Layer 9 of a small transformer language model trained on English Wikipedia (15 layers, counted from 0, width 128).
A neuron adds its activation times its output weights to the MLP's output. To switch it off is to set its activation to zero at one token and run the rest of the model.
A neuron's activation on a vector x is GELU(weights . x), where the dot is the dot product.

Input weights of the MLP neurons that the questions are about. A number n stands for (n - 500) times 0.001.
n0: 552 433 505 624 719 261 264 478 752 486 543 500 337 428 446 562 631 862 551 236 558 529 640 453 259 440 450 444 504 387 411 505 581 329 308 614 559 495 486 366 601 796 333 686 859 612 184 376 644 538 477 472 426 696 796 710 731 579 865 579 495 547 332 108 439 748 240 598 787 198 396 218 427 313 481 557 620 608 239 647 570 627 632 387 577 473 598 809 457 393 625 505 302 606 486 388 477 609 664 197 661 585 545 328 380 541 297 300 733 368 419 360 412 414 417 376 628 660 427 367 553 456 491 410 583 550 687 388
n63: 496 414 667 444 563 164 496 504 419 744 630 407 660 244 789 449 513 648 660 339 404 603 618 538 438 387 610 597 460 610 531 707 389 484 453 444 377 586 550 194 543 281 728 195 457 437 517 440 475 589 668 445 368 462 255 639 521 492 616 750 496 359 617 636 546 358 297 327 442 436 521 566 529 643 768 504 173 419 625 457 819 540 605 644 402 634 223 487 616 433 465 517 415 283 472 332 447 402 348 643 518 692 618 418 565 508 238 737 422 746 586 630 642 466 388 548 327 488 796 466 262 391 619 410 471 409 306 445
n104: 483 487 218 439 696 426 470 415 656 474 425 582 750 500 366 673 620 483 334 586 570 574 636 336 487 551 335 568 402 629 396 697 526 414 434 504 550 692 589 605 482 665 487 445 648 623 496 404 293 513 628 258 668 653 559 371 388 420 382 414 621 418 303 561 543 731 671 611 492 521 331 413 412 743 478 526 403 816 578 491 253 357 473 268 467 224 202 535 775 589 286 390 645 469 151 445 418 392 545 382 560 383 919 635 509 492 352 318 730 338 565 537 377 669 382 516 473 709 332 604 325 284 470 439 710 722 522 594
n200: 437 476 440 620 484 721 710 634 616 594 294 836 520 710 418 452 402 630 598 595 301 528 417 596 360 621 545 780 353 356 334 370 448 455 379 608 481 613 407 331 665 368 600 445 456 488 289 308 438 254 520 655 570 398 387 477 500 543 554 134 534 424 476 373 445 614 690 594 321 393 520 351 373 374 575 680 317 345 598 652 363 422 500 591 676 322 433 492 701 496 347 496 317 553 489 355 375 729 593 726 563 576 345 612 649 419 345 467 635 772 536 523 562 488 581 522 459 608 549 440 286 516 445 456 756 488 532 771
n246: 437 606 521 495 712 367 553 534 368 360 457 469 719 77 540 673 287 787 780 249 393 511 650 468 546 304 480 370 665 592 654 427 600 280 543 357 89 495 752 341 313 638 871 588 447 603 299 484 464 605 443 437 449 433 639 738 264 681 254 335 546 558 772 569 583 776 500 693 371 594 627 586 439 407 400 305 451 440 285 426 381 239 560 820 515 410 552 679 606 155 180 339 478 296 565 604 380 667 677 425 511 748 460 659 920 592 551 679 337 232 595 310 418 807 197 342 538 373 763 600 121 521 793 584 602 561 191 791
n331: 663 616 765 755 348 661 749 463 465 392 566 470 707 561 462 396 244 322 421 926 571 285 495 400 140 505 419 470 585 376 526 732 121 514 419 485 332 792 481 681 636 249 495 539 409 329 529 170 617 386 628 799 621 598 393 356 857 339 291 427 572 450 601 580 535 372 399 535 593 307 440 471 452 436 704 325 425 713 406 525 303 871 521 455 673 528 480 455 389 441 318 393 391 642 329 593 600 715 649 283 701 675 476 776 349 481 466 510 866 303 445 509 305 204 505 215 552 548 485 555 712 154 485 445 810 746 682 456
n489: 603 600 538 741 445 367 505 469 491 588 237 668 705 490 588 406 602 561 477 495 423 467 366 505 665 192 428 486 665 767 603 528 561 750 505 302 428 462 316 367 819 642 628 445 225 329 739 708 560 435 449 213 372 597 624 387 645 574 505 441 577 674 552 429 458 768 533 542 160 817 312 383 310 370 430 561 386 389 433 660 398 510 370 696 243 402 560 905 614 541 548 457 775 433 545 560 259 477 364 752 450 533 513 595 344 299 312 457 427 658 481 527 950 184 495 346 275 87 476 561 505 399 393 599 578 582 704 435
n505: 405 403 394 385 312 688 963 491 476 429 412 652 485 305 18 600 618 728 679 414 505 236 514 763 397 383 505 382 609 332 535 538 467 646 602 428 495 669 551 476 815 799 563 331 394 232 646 413 308 538 495 553 309 270 159 431 348 444 439 460 601 352 670 680 690 313 529 320 631 548 241 509 634 694 505 442 482 318 459 514 627 233 579 448 546 391 604 567 476 701 83 607 625 490 236 750 568 716 513 592 637 591 213 779 684 677 379 613 532 555 476 355 626 303 402 626 470 532 544 729 398 749 390 490 607 588 364 344

Output weights of the MLP neurons that the questions are about. A number n stands for (n - 500) times 0.00029.
n0: 636 560 413 644 525 392 637 587 301 598 605 416 548 426 381 489 524 394 546 628 428 439 601 700 412 425 105 650 555 507 364 477 431 467 362 341 451 455 446 435 226 537 977 722 460 375 393 418 439 403 528 348 555 312 416 489 547 654 507 453 447 473 684 622 568 288 575 609 672 846 403 776 445 622 389 200 598 602 569 446 504 525 463 544 618 603 443 578 554 511 310 271 564 343 514 552 458 474 399 568 486 475 432 611 445 436 496 493 405 546 615 485 600 565 603 483 452 456 507 772 385 623 482 575 470 651 561 477
n63: 459 610 508 617 420 570 492 583 649 376 325 705 252 477 553 363 537 330 472 588 440 424 232 666 521 294 716 453 510 402 348 524 621 469 343 572 504 562 197 439 545 707 443 583 678 346 444 463 621 440 511 672 717 366 584 315 558 492 684 304 420 516 515 383 436 423 210 626 488 496 474 313 485 656 481 372 765 436 645 511 511 591 643 566 768 422 489 504 504 530 566 520 709 481 481 203 644 430 582 612 173 595 572 617 326 369 598 359 569 467 578 496 296 538 605 561 711 579 183 600 643 504 372 508 417 489 693 480
n104: 544 528 616 598 356 497 625 493 331 415 456 293 590 462 653 658 579 487 665 396 393 347 666 578 399 419 458 645 261 507 417 514 345 503 569 486 272 343 457 693 416 443 605 642 486 248 431 529 456 365 483 343 375 323 579 458 655 524 572 552 633 515 742 510 500 434 602 557 645 566 490 630 425 633 450 416 596 496 428 575 483 530 611 790 574 451 487 545 259 463 421 628 426 424 332 597 342 437 478 729 554 606 311 517 562 524 673 626 483 261 538 574 507 459 523 391 439 481 233 473 628 711 456 592 518 271 659 507
n200: 666 614 615 482 455 543 500 525 500 617 706 434 427 466 605 497 434 511 428 336 619 402 420 438 612 409 522 469 607 758 652 421 503 509 595 359 587 526 532 491 415 464 382 528 536 597 563 526 621 497 653 322 585 536 648 298 343 506 521 474 462 448 485 512 635 409 210 441 554 497 514 533 546 619 630 497 481 547 344 506 368 654 497 460 571 537 350 448 360 545 406 590 377 666 432 531 472 340 381 337 559 632 559 466 363 580 382 482 479 383 466 593 605 452 463 192 556 379 467 655 601 707 512 438 428 543 684 491
n246: 542 559 427 679 809 710 592 461 549 325 524 463 621 510 621 612 331 432 614 623 510 566 436 275 610 418 593 480 627 279 663 200 575 646 163 431 658 605 440 80 598 181 318 406 538 126 696 968 340 307 519 320 466 458 340 235 256 584 648 676 460 490 595 355 614 447 632 466 519 577 614 386 541 743 725 467 569 436 595 524 565 528 563 388 227 514 646 296 344 589 495 602 412 380 369 568 405 417 225 967 346 718 500 306 144 322 618 300 442 648 845 411 427 533 310 685 763 629 543 486 724 578 486 638 416 585 490 564
n331: 773 554 460 446 528 246 347 411 496 447 646 649 438 426 409 550 488 646 555 722 547 601 475 484 451 513 575 584 490 411 410 774 556 483 577 797 572 387 371 585 432 440 271 449 322 418 539 587 500 601 580 650 488 916 432 113 292 536 639 553 526 321 549 413 525 689 692 420 582 826 680 327 632 396 516 572 454 279 431 504 604 520 364 425 625 810 523 488 734 532 746 674 488 541 444 438 389 608 531 538 500 532 512 417 162 436 445 421 488 547 409 302 237 410 361 551 450 344 793 234 308 399 436 420 314 388 410 580
n489: 479 661 557 433 444 453 330 637 584 669 618 450 398 532 363 575 584 444 605 506 580 465 582 493 653 553 286 453 602 404 627 258 804 457 577 428 392 463 695 152 398 433 684 450 631 707 482 344 407 555 534 386 599 573 391 676 598 682 430 504 559 534 348 638 525 539 471 565 486 514 704 398 401 340 483 562 370 573 597 341 405 603 630 457 541 581 539 553 579 565 532 377 442 374 288 348 467 489 709 489 527 337 658 394 613 671 414 554 409 429 301 345 240 570 517 675 527 425 507 371 597 582 438 313 500 401 291 681
n505: 348 658 690 496 634 580 440 443 412 363 740 500 336 412 500 285 652 724 512 336 570 480 549 286 422 688 715 516 535 574 356 600 592 347 325 364 496 553 575 590 643 308 496 561 461 683 550 521 601 465 566 577 720 426 450 676 361 352 464 569 637 517 366 476 681 584 334 749 369 244 420 461 466 359 434 523 574 331 437 328 601 621 388 403 488 737 639 665 433 195 620 454 454 488 543 380 479 249 809 347 372 717 679 544 720 442 553 528 576 362 343 402 464 678 601 500 692 397 164 419 329 455 574 631 615 336 487 352

Each question names a token from some text and the token that comes next. It shows the vector x that enters the MLP there. A number n stands for (n - 500) times 0.011.

Then comes g, the gradient of the next token's log-probability with respect to the MLP's output, scaled to length 1. A neuron's effect is roughly proportional to its activation times (output weights . g). A number n stands for (n - 500) times 0.00069.

" now", then " the"
x: 562 440 414 368 446 568 681 524 524 453 486 504 397 521 589 506 589 517 481 559 429 387 342 527 586 494 714 538 246 584 393 569 582 573 296 458 476 385 601 484 575 330 498 500 532 736 488 487 759 499 380 560 530 453 676 610 608 334 347 388 589 528 633 617 568 692 501 469 457 559 487 553 393 457 614 434 554 472 540 187 632 516 378 509 593 540 424 518 529 318 403 461 479 425 616 510 420 546 437 417 563 403 445 480 496 434 759 398 431 500 460 537 387 624 577 513 568 386 519 436 584 373 647 434 319 527 538 633
g: 502 347 401 657 340 326 484 640 474 374 630 460 476 446 669 374 441 636 356 386 546 576 490 541 724 360 245 518 500 605 588 490 282 415 424 492 666 665 732 254 544 424 500 389 517 579 761 585 461 609 405 445 433 572 813 586 613 532 335 455 488 414 502 186 489 647 542 517 577 312 493 181 475 600 550 455 423 610 840 319 534 535 676 610 510 498 662 605 303 383 505 356 739 694 543 325 489 605 481 762 278 594 448 539 432 539 494 741 397 627 241 519 332 427 500 545 542 357 509 405 565 548 452 608 556 469 419 391
Switching off which neuron hurts the next token most? n246

" in", then " Kn"
x: 419 431 468 479 415 506 747 465 547 427 434 480 533 438 610 538 640 611 354 538 516 410 327 567 662 513 573 485 124 560 500 562 640 560 412 487 494 598 489 516 620 421 568 486 393 674 461 515 591 474 360 676 513 246 721 534 629 514 293 389 531 388 487 466 577 765 609 485 663 576 586 589 495 410 545 445 557 494 596 323 568 567 439 559 623 553 514 486 449 321 483 483 467 503 606 432 535 421 511 590 591 352 406 469 436 421 618 394 487 524 478 535 457 525 510 389 313 424 627 563 401 449 440 501 408 440 445 512
g: 626 656 508 625 502 638 623 757 434 343 532 639 494 310 507 490 429 583 664 617 516 447 437 405 628 215 661 547 562 391 393 542 606 532 332 439 616 438 648 349 412 392 497 632 481 437 484 481 445 413 492 260 452 436 586 459 565 529 794 654 636 408 746 705 733 605 638 447 583 623 584 418 549 781 374 551 462 478 634 476 359 329 506 445 136 253 420 362 491 563 432 238 348 252 343 626 332 349 473 418 608 658 483 337 455 384 567 412 364 541 614 554 525 489 301 699 626 670 725 343 461 537 400 653 434 538 385 550
Switching off which neuron hurts the next token most? n246

"aim", then "me"
x: 530 560 570 391 431 520 660 580 420 363 459 566 565 577 634 461 479 503 261 382 557 286 537 662 656 440 568 480 199 537 686 611 577 573 473 409 435 438 557 462 538 512 475 465 511 662 437 427 593 621 538 558 513 356 551 669 729 373 454 440 603 391 432 464 573 594 530 353 635 484 510 580 577 460 577 526 713 302 517 308 601 471 400 547 450 413 494 455 363 551 482 402 476 503 612 553 568 499 450 596 549 408 431 383 398 230 621 477 610 602 469 539 419 401 495 585 363 410 586 594 535 598 558 458 341 473 405 584
g: 538 681 562 508 567 357 520 517 494 507 628 557 449 344 421 451 350 628 614 585 553 248 628 608 734 440 566 460 645 652 457 424 678 634 637 326 367 308 520 445 541 546 702 585 430 533 456 604 529 535 333 426 564 694 452 390 255 556 573 465 627 561 470 732 476 314 523 452 320 735 485 507 667 699 364 470 130 462 656 560 331 481 365 505 779 237 206 429 699 340 600 681 346 466 546 409 610 553 413 595 674 596 376 566 326 625 489 485 603 736 519 576 463 431 239 445 493 518 338 413 630 368 454 336 561 461 409 293
Which neuron, switched off, raises the next token's probability most? n505

"es", then "ley"
x: 561 343 446 441 501 646 637 474 686 500 426 628 425 633 656 480 543 548 355 528 355 369 441 477 544 475 606 539 392 572 494 728 671 707 340 507 562 586 389 369 408 443 453 442 491 528 510 374 575 468 609 643 453 305 603 573 633 429 392 427 589 355 418 475 481 703 503 347 544 367 566 466 455 533 481 511 600 340 467 322 604 555 423 567 538 538 396 486 465 491 418 566 331 510 655 442 472 516 389 702 626 555 520 444 425 192 751 499 623 489 499 482 494 526 556 615 365 556 578 471 513 564 562 472 393 342 472 518
g: 676 727 530 640 739 358 409 511 424 278 527 518 576 544 373 560 308 437 511 429 398 627 356 373 653 479 262 432 615 441 599 482 318 708 82 448 533 565 435 525 382 560 380 274 520 632 603 532 191 498 438 418 624 687 514 715 740 622 556 370 406 685 603 490 483 590 541 502 603 712 490 595 374 467 364 667 611 357 461 655 538 676 530 486 557 469 478 688 509 499 467 483 438 667 573 809 423 553 356 470 505 519 529 311 304 622 429 573 379 526 503 376 383 813 422 408 441 478 207 391 446 593 339 451 500 494 386 683
Which neuron, switched off, raises the next token's probability most? n63

"er", then " Pri"
x: 458 354 502 481 288 685 621 443 572 433 519 622 335 670 630 642 660 589 242 539 438 407 461 408 617 335 561 547 337 660 464 470 667 520 402 569 483 565 495 425 468 505 468 435 670 713 410 456 662 512 497 592 338 374 736 556 686 441 476 456 433 542 381 534 483 761 568 389 579 451 440 408 488 480 557 526 564 413 558 418 755 568 442 460 507 508 460 367 533 453 498 552 473 571 509 349 586 454 325 635 480 446 411 397 437 359 621 454 521 510 494 510 541 471 521 653 353 572 573 467 394 527 527 476 392 434 506 462
g: 274 436 530 482 474 566 519 469 436 625 628 393 372 519 572 555 446 553 595 724 668 309 209 459 176 369 656 718 584 578 476 457 621 363 432 219 552 493 310 505 439 500 654 490 401 546 515 446 358 500 360 392 462 568 409 404 381 811 610 98 646 650 474 673 400 221 464 601 568 530 519 370 299 543 579 489 573 710 550 571 787 688 533 504 607 470 474 380 563 619 343 409 357 477 467 412 746 608 573 512 366 390 527 443 673 740 529 558 733 473 518 288 619 481 583 526 496 528 557 561 399 443 414 296 438 574 505 718
Switching off which neuron hurts the next token most? n0

"es", then " and"
x: 521 443 451 329 448 600 631 523 774 420 406 431 510 506 502 555 585 580 328 473 500 430 510 578 492 507 529 492 366 553 467 782 673 552 412 490 645 617 449 403 606 443 551 546 439 623 465 444 581 497 396 531 557 349 642 685 580 465 262 536 605 375 497 596 506 767 552 402 502 431 483 602 381 501 458 368 545 377 549 341 423 552 391 437 589 591 365 389 501 476 383 512 431 461 559 591 502 390 381 556 575 466 505 478 342 248 695 349 604 511 478 515 482 575 641 608 325 530 515 401 398 591 537 480 495 381 536 674
g: 650 588 511 656 271 541 568 571 524 305 613 412 602 477 566 526 459 643 458 330 414 453 486 302 539 496 423 566 601 386 513 592 650 369 167 562 813 552 322 534 424 576 567 181 688 563 467 521 480 360 432 510 587 310 490 261 638 518 495 343 516 579 531 597 489 556 436 538 567 790 373 556 689 598 540 74 346 480 466 665 386 475 789 634 158 398 430 665 317 339 494 628 517 594 396 575 524 554 546 598 587 645 487 544 349 532 607 482 477 385 457 481 404 733 574 500 407 715 451 651 436 428 271 654 352 522 519 524
Switching off which neuron hurts the next token most? n104

"-", then "R"
x: 622 430 563 413 443 512 686 505 572 462 552 535 562 565 576 452 552 484 270 627 465 384 519 577 670 337 683 577 444 512 539 510 581 509 376 533 566 600 435 453 567 440 554 448 408 643 478 487 508 436 340 642 606 229 554 731 586 407 429 459 469 466 577 580 648 652 487 410 505 475 487 477 566 487 618 436 608 318 585 344 624 648 466 599 594 347 490 342 565 409 530 414 582 557 690 381 650 338 340 517 616 385 450 261 374 429 728 525 535 494 453 574 485 503 505 444 408 476 575 488 462 522 452 347 315 382 486 458
g: 503 290 544 523 453 396 642 370 439 530 351 533 488 469 568 366 292 393 516 553 479 554 384 690 418 494 731 680 631 571 404 767 294 489 511 101 478 667 285 338 450 580 316 582 440 585 632 507 527 531 494 626 576 619 475 422 475 397 578 427 520 484 586 454 575 518 592 652 542 253 679 376 576 704 707 581 447 685 589 330 567 572 461 384 289 434 648 579 805 391 527 526 563 695 439 222 397 444 549 465 474 462 610 585 440 483 554 537 251 604 337 238 401 676 566 193 498 673 527 518 298 624 542 539 467 437 796 442
Switching off which neuron hurts the next token most? n63

"J", then "ude"
x: 432 392 470 565 383 516 675 475 540 369 480 474 483 541 622 513 612 593 436 419 569 513 531 753 782 347 757 501 365 443 583 586 497 637 480 623 564 355 487 441 542 485 477 517 492 634 461 528 652 540 480 458 567 321 501 657 692 382 395 335 719 475 463 578 581 564 506 393 489 463 427 546 451 450 499 422 691 444 490 319 701 538 373 395 423 496 592 431 413 389 410 582 549 553 518 552 428 491 393 480 448 395 458 324 486 386 710 403 542 612 369 466 532 427 544 371 485 457 669 460 583 548 552 444 293 512 434 504
g: 517 666 521 589 572 586 575 591 419 488 638 631 393 594 518 331 525 353 692 423 382 527 414 581 355 539 542 754 519 603 550 418 471 385 420 434 554 536 747 739 522 544 590 558 246 392 542 325 526 622 326 516 432 609 505 459 401 471 504 610 477 300 765 319 360 690 444 539 385 244 236 576 485 321 382 319 731 300 385 499 553 633 535 390 698 726 592 551 418 278 344 549 541 584 152 263 619 388 565 556 686 591 491 331 599 610 435 550 268 484 342 562 817 385 528 653 496 648 534 454 496 462 577 596 374 583 383 577
Switching off which neuron hurts the next token most? n505

" in", then " 18"
x: 469 441 454 449 394 517 733 419 585 402 406 451 476 455 668 538 665 564 356 531 526 410 344 546 630 479 561 488 145 576 562 600 577 499 461 491 452 574 575 534 635 386 524 394 400 545 413 483 669 471 256 605 503 316 711 508 616 484 218 459 612 476 447 455 546 773 551 470 629 536 543 602 525 478 592 381 454 496 597 321 581 545 486 541 609 592 492 484 509 382 399 485 468 502 620 489 525 384 462 627 580 386 457 459 540 462 644 370 542 577 529 511 474 627 483 374 354 452 665 558 392 506 472 509 346 490 460 477
g: 294 423 494 416 599 465 529 317 682 761 591 424 616 574 464 544 589 359 359 414 298 350 464 616 460 553 518 625 611 415 528 635 440 505 784 748 469 365 310 631 567 793 208 514 297 611 530 434 472 556 476 701 559 330 559 541 369 477 442 219 538 405 328 372 562 433 192 600 374 552 453 577 549 656 540 509 626 427 269 411 590 378 336 374 593 697 548 471 411 490 616 720 419 656 638 523 498 717 425 370 551 357 536 606 528 677 353 343 720 578 378 521 527 734 642 475 327 685 289 440 488 619 532 411 469 513 583 371
Which neuron, switched off, raises the next token's probability most? n246

" well", then ","
x: 490 445 483 412 364 598 699 399 394 392 513 548 572 457 468 595 581 586 336 587 499 366 349 535 630 530 519 453 360 616 449 493 565 684 327 440 618 501 574 506 561 505 556 527 519 643 446 552 645 546 506 674 557 306 629 658 673 352 238 498 596 395 534 640 599 588 565 396 422 666 492 565 521 470 513 538 464 421 550 241 608 440 345 450 585 585 494 459 567 349 408 366 475 547 582 586 532 343 466 457 586 364 309 620 413 331 661 447 544 417 400 554 565 507 495 607 490 475 468 477 453 408 518 534 364 327 591 636
g: 609 425 391 421 449 457 367 469 609 238 416 561 204 371 630 281 478 693 519 592 532 532 573 416 454 518 529 533 528 616 473 466 606 558 302 596 634 436 499 512 870 514 435 637 616 398 632 581 480 628 474 703 484 638 570 720 364 421 479 556 478 547 403 274 436 465 425 518 586 379 616 376 619 458 583 389 679 635 660 594 283 263 472 518 672 469 397 354 273 530 583 505 453 475 596 320 185 466 460 228 546 478 562 610 625 350 126 403 406 539 593 505 733 596 449 651 456 545 524 664 481 603 622 773 417 360 332 735
Switching off which neuron hurts the next token most? n505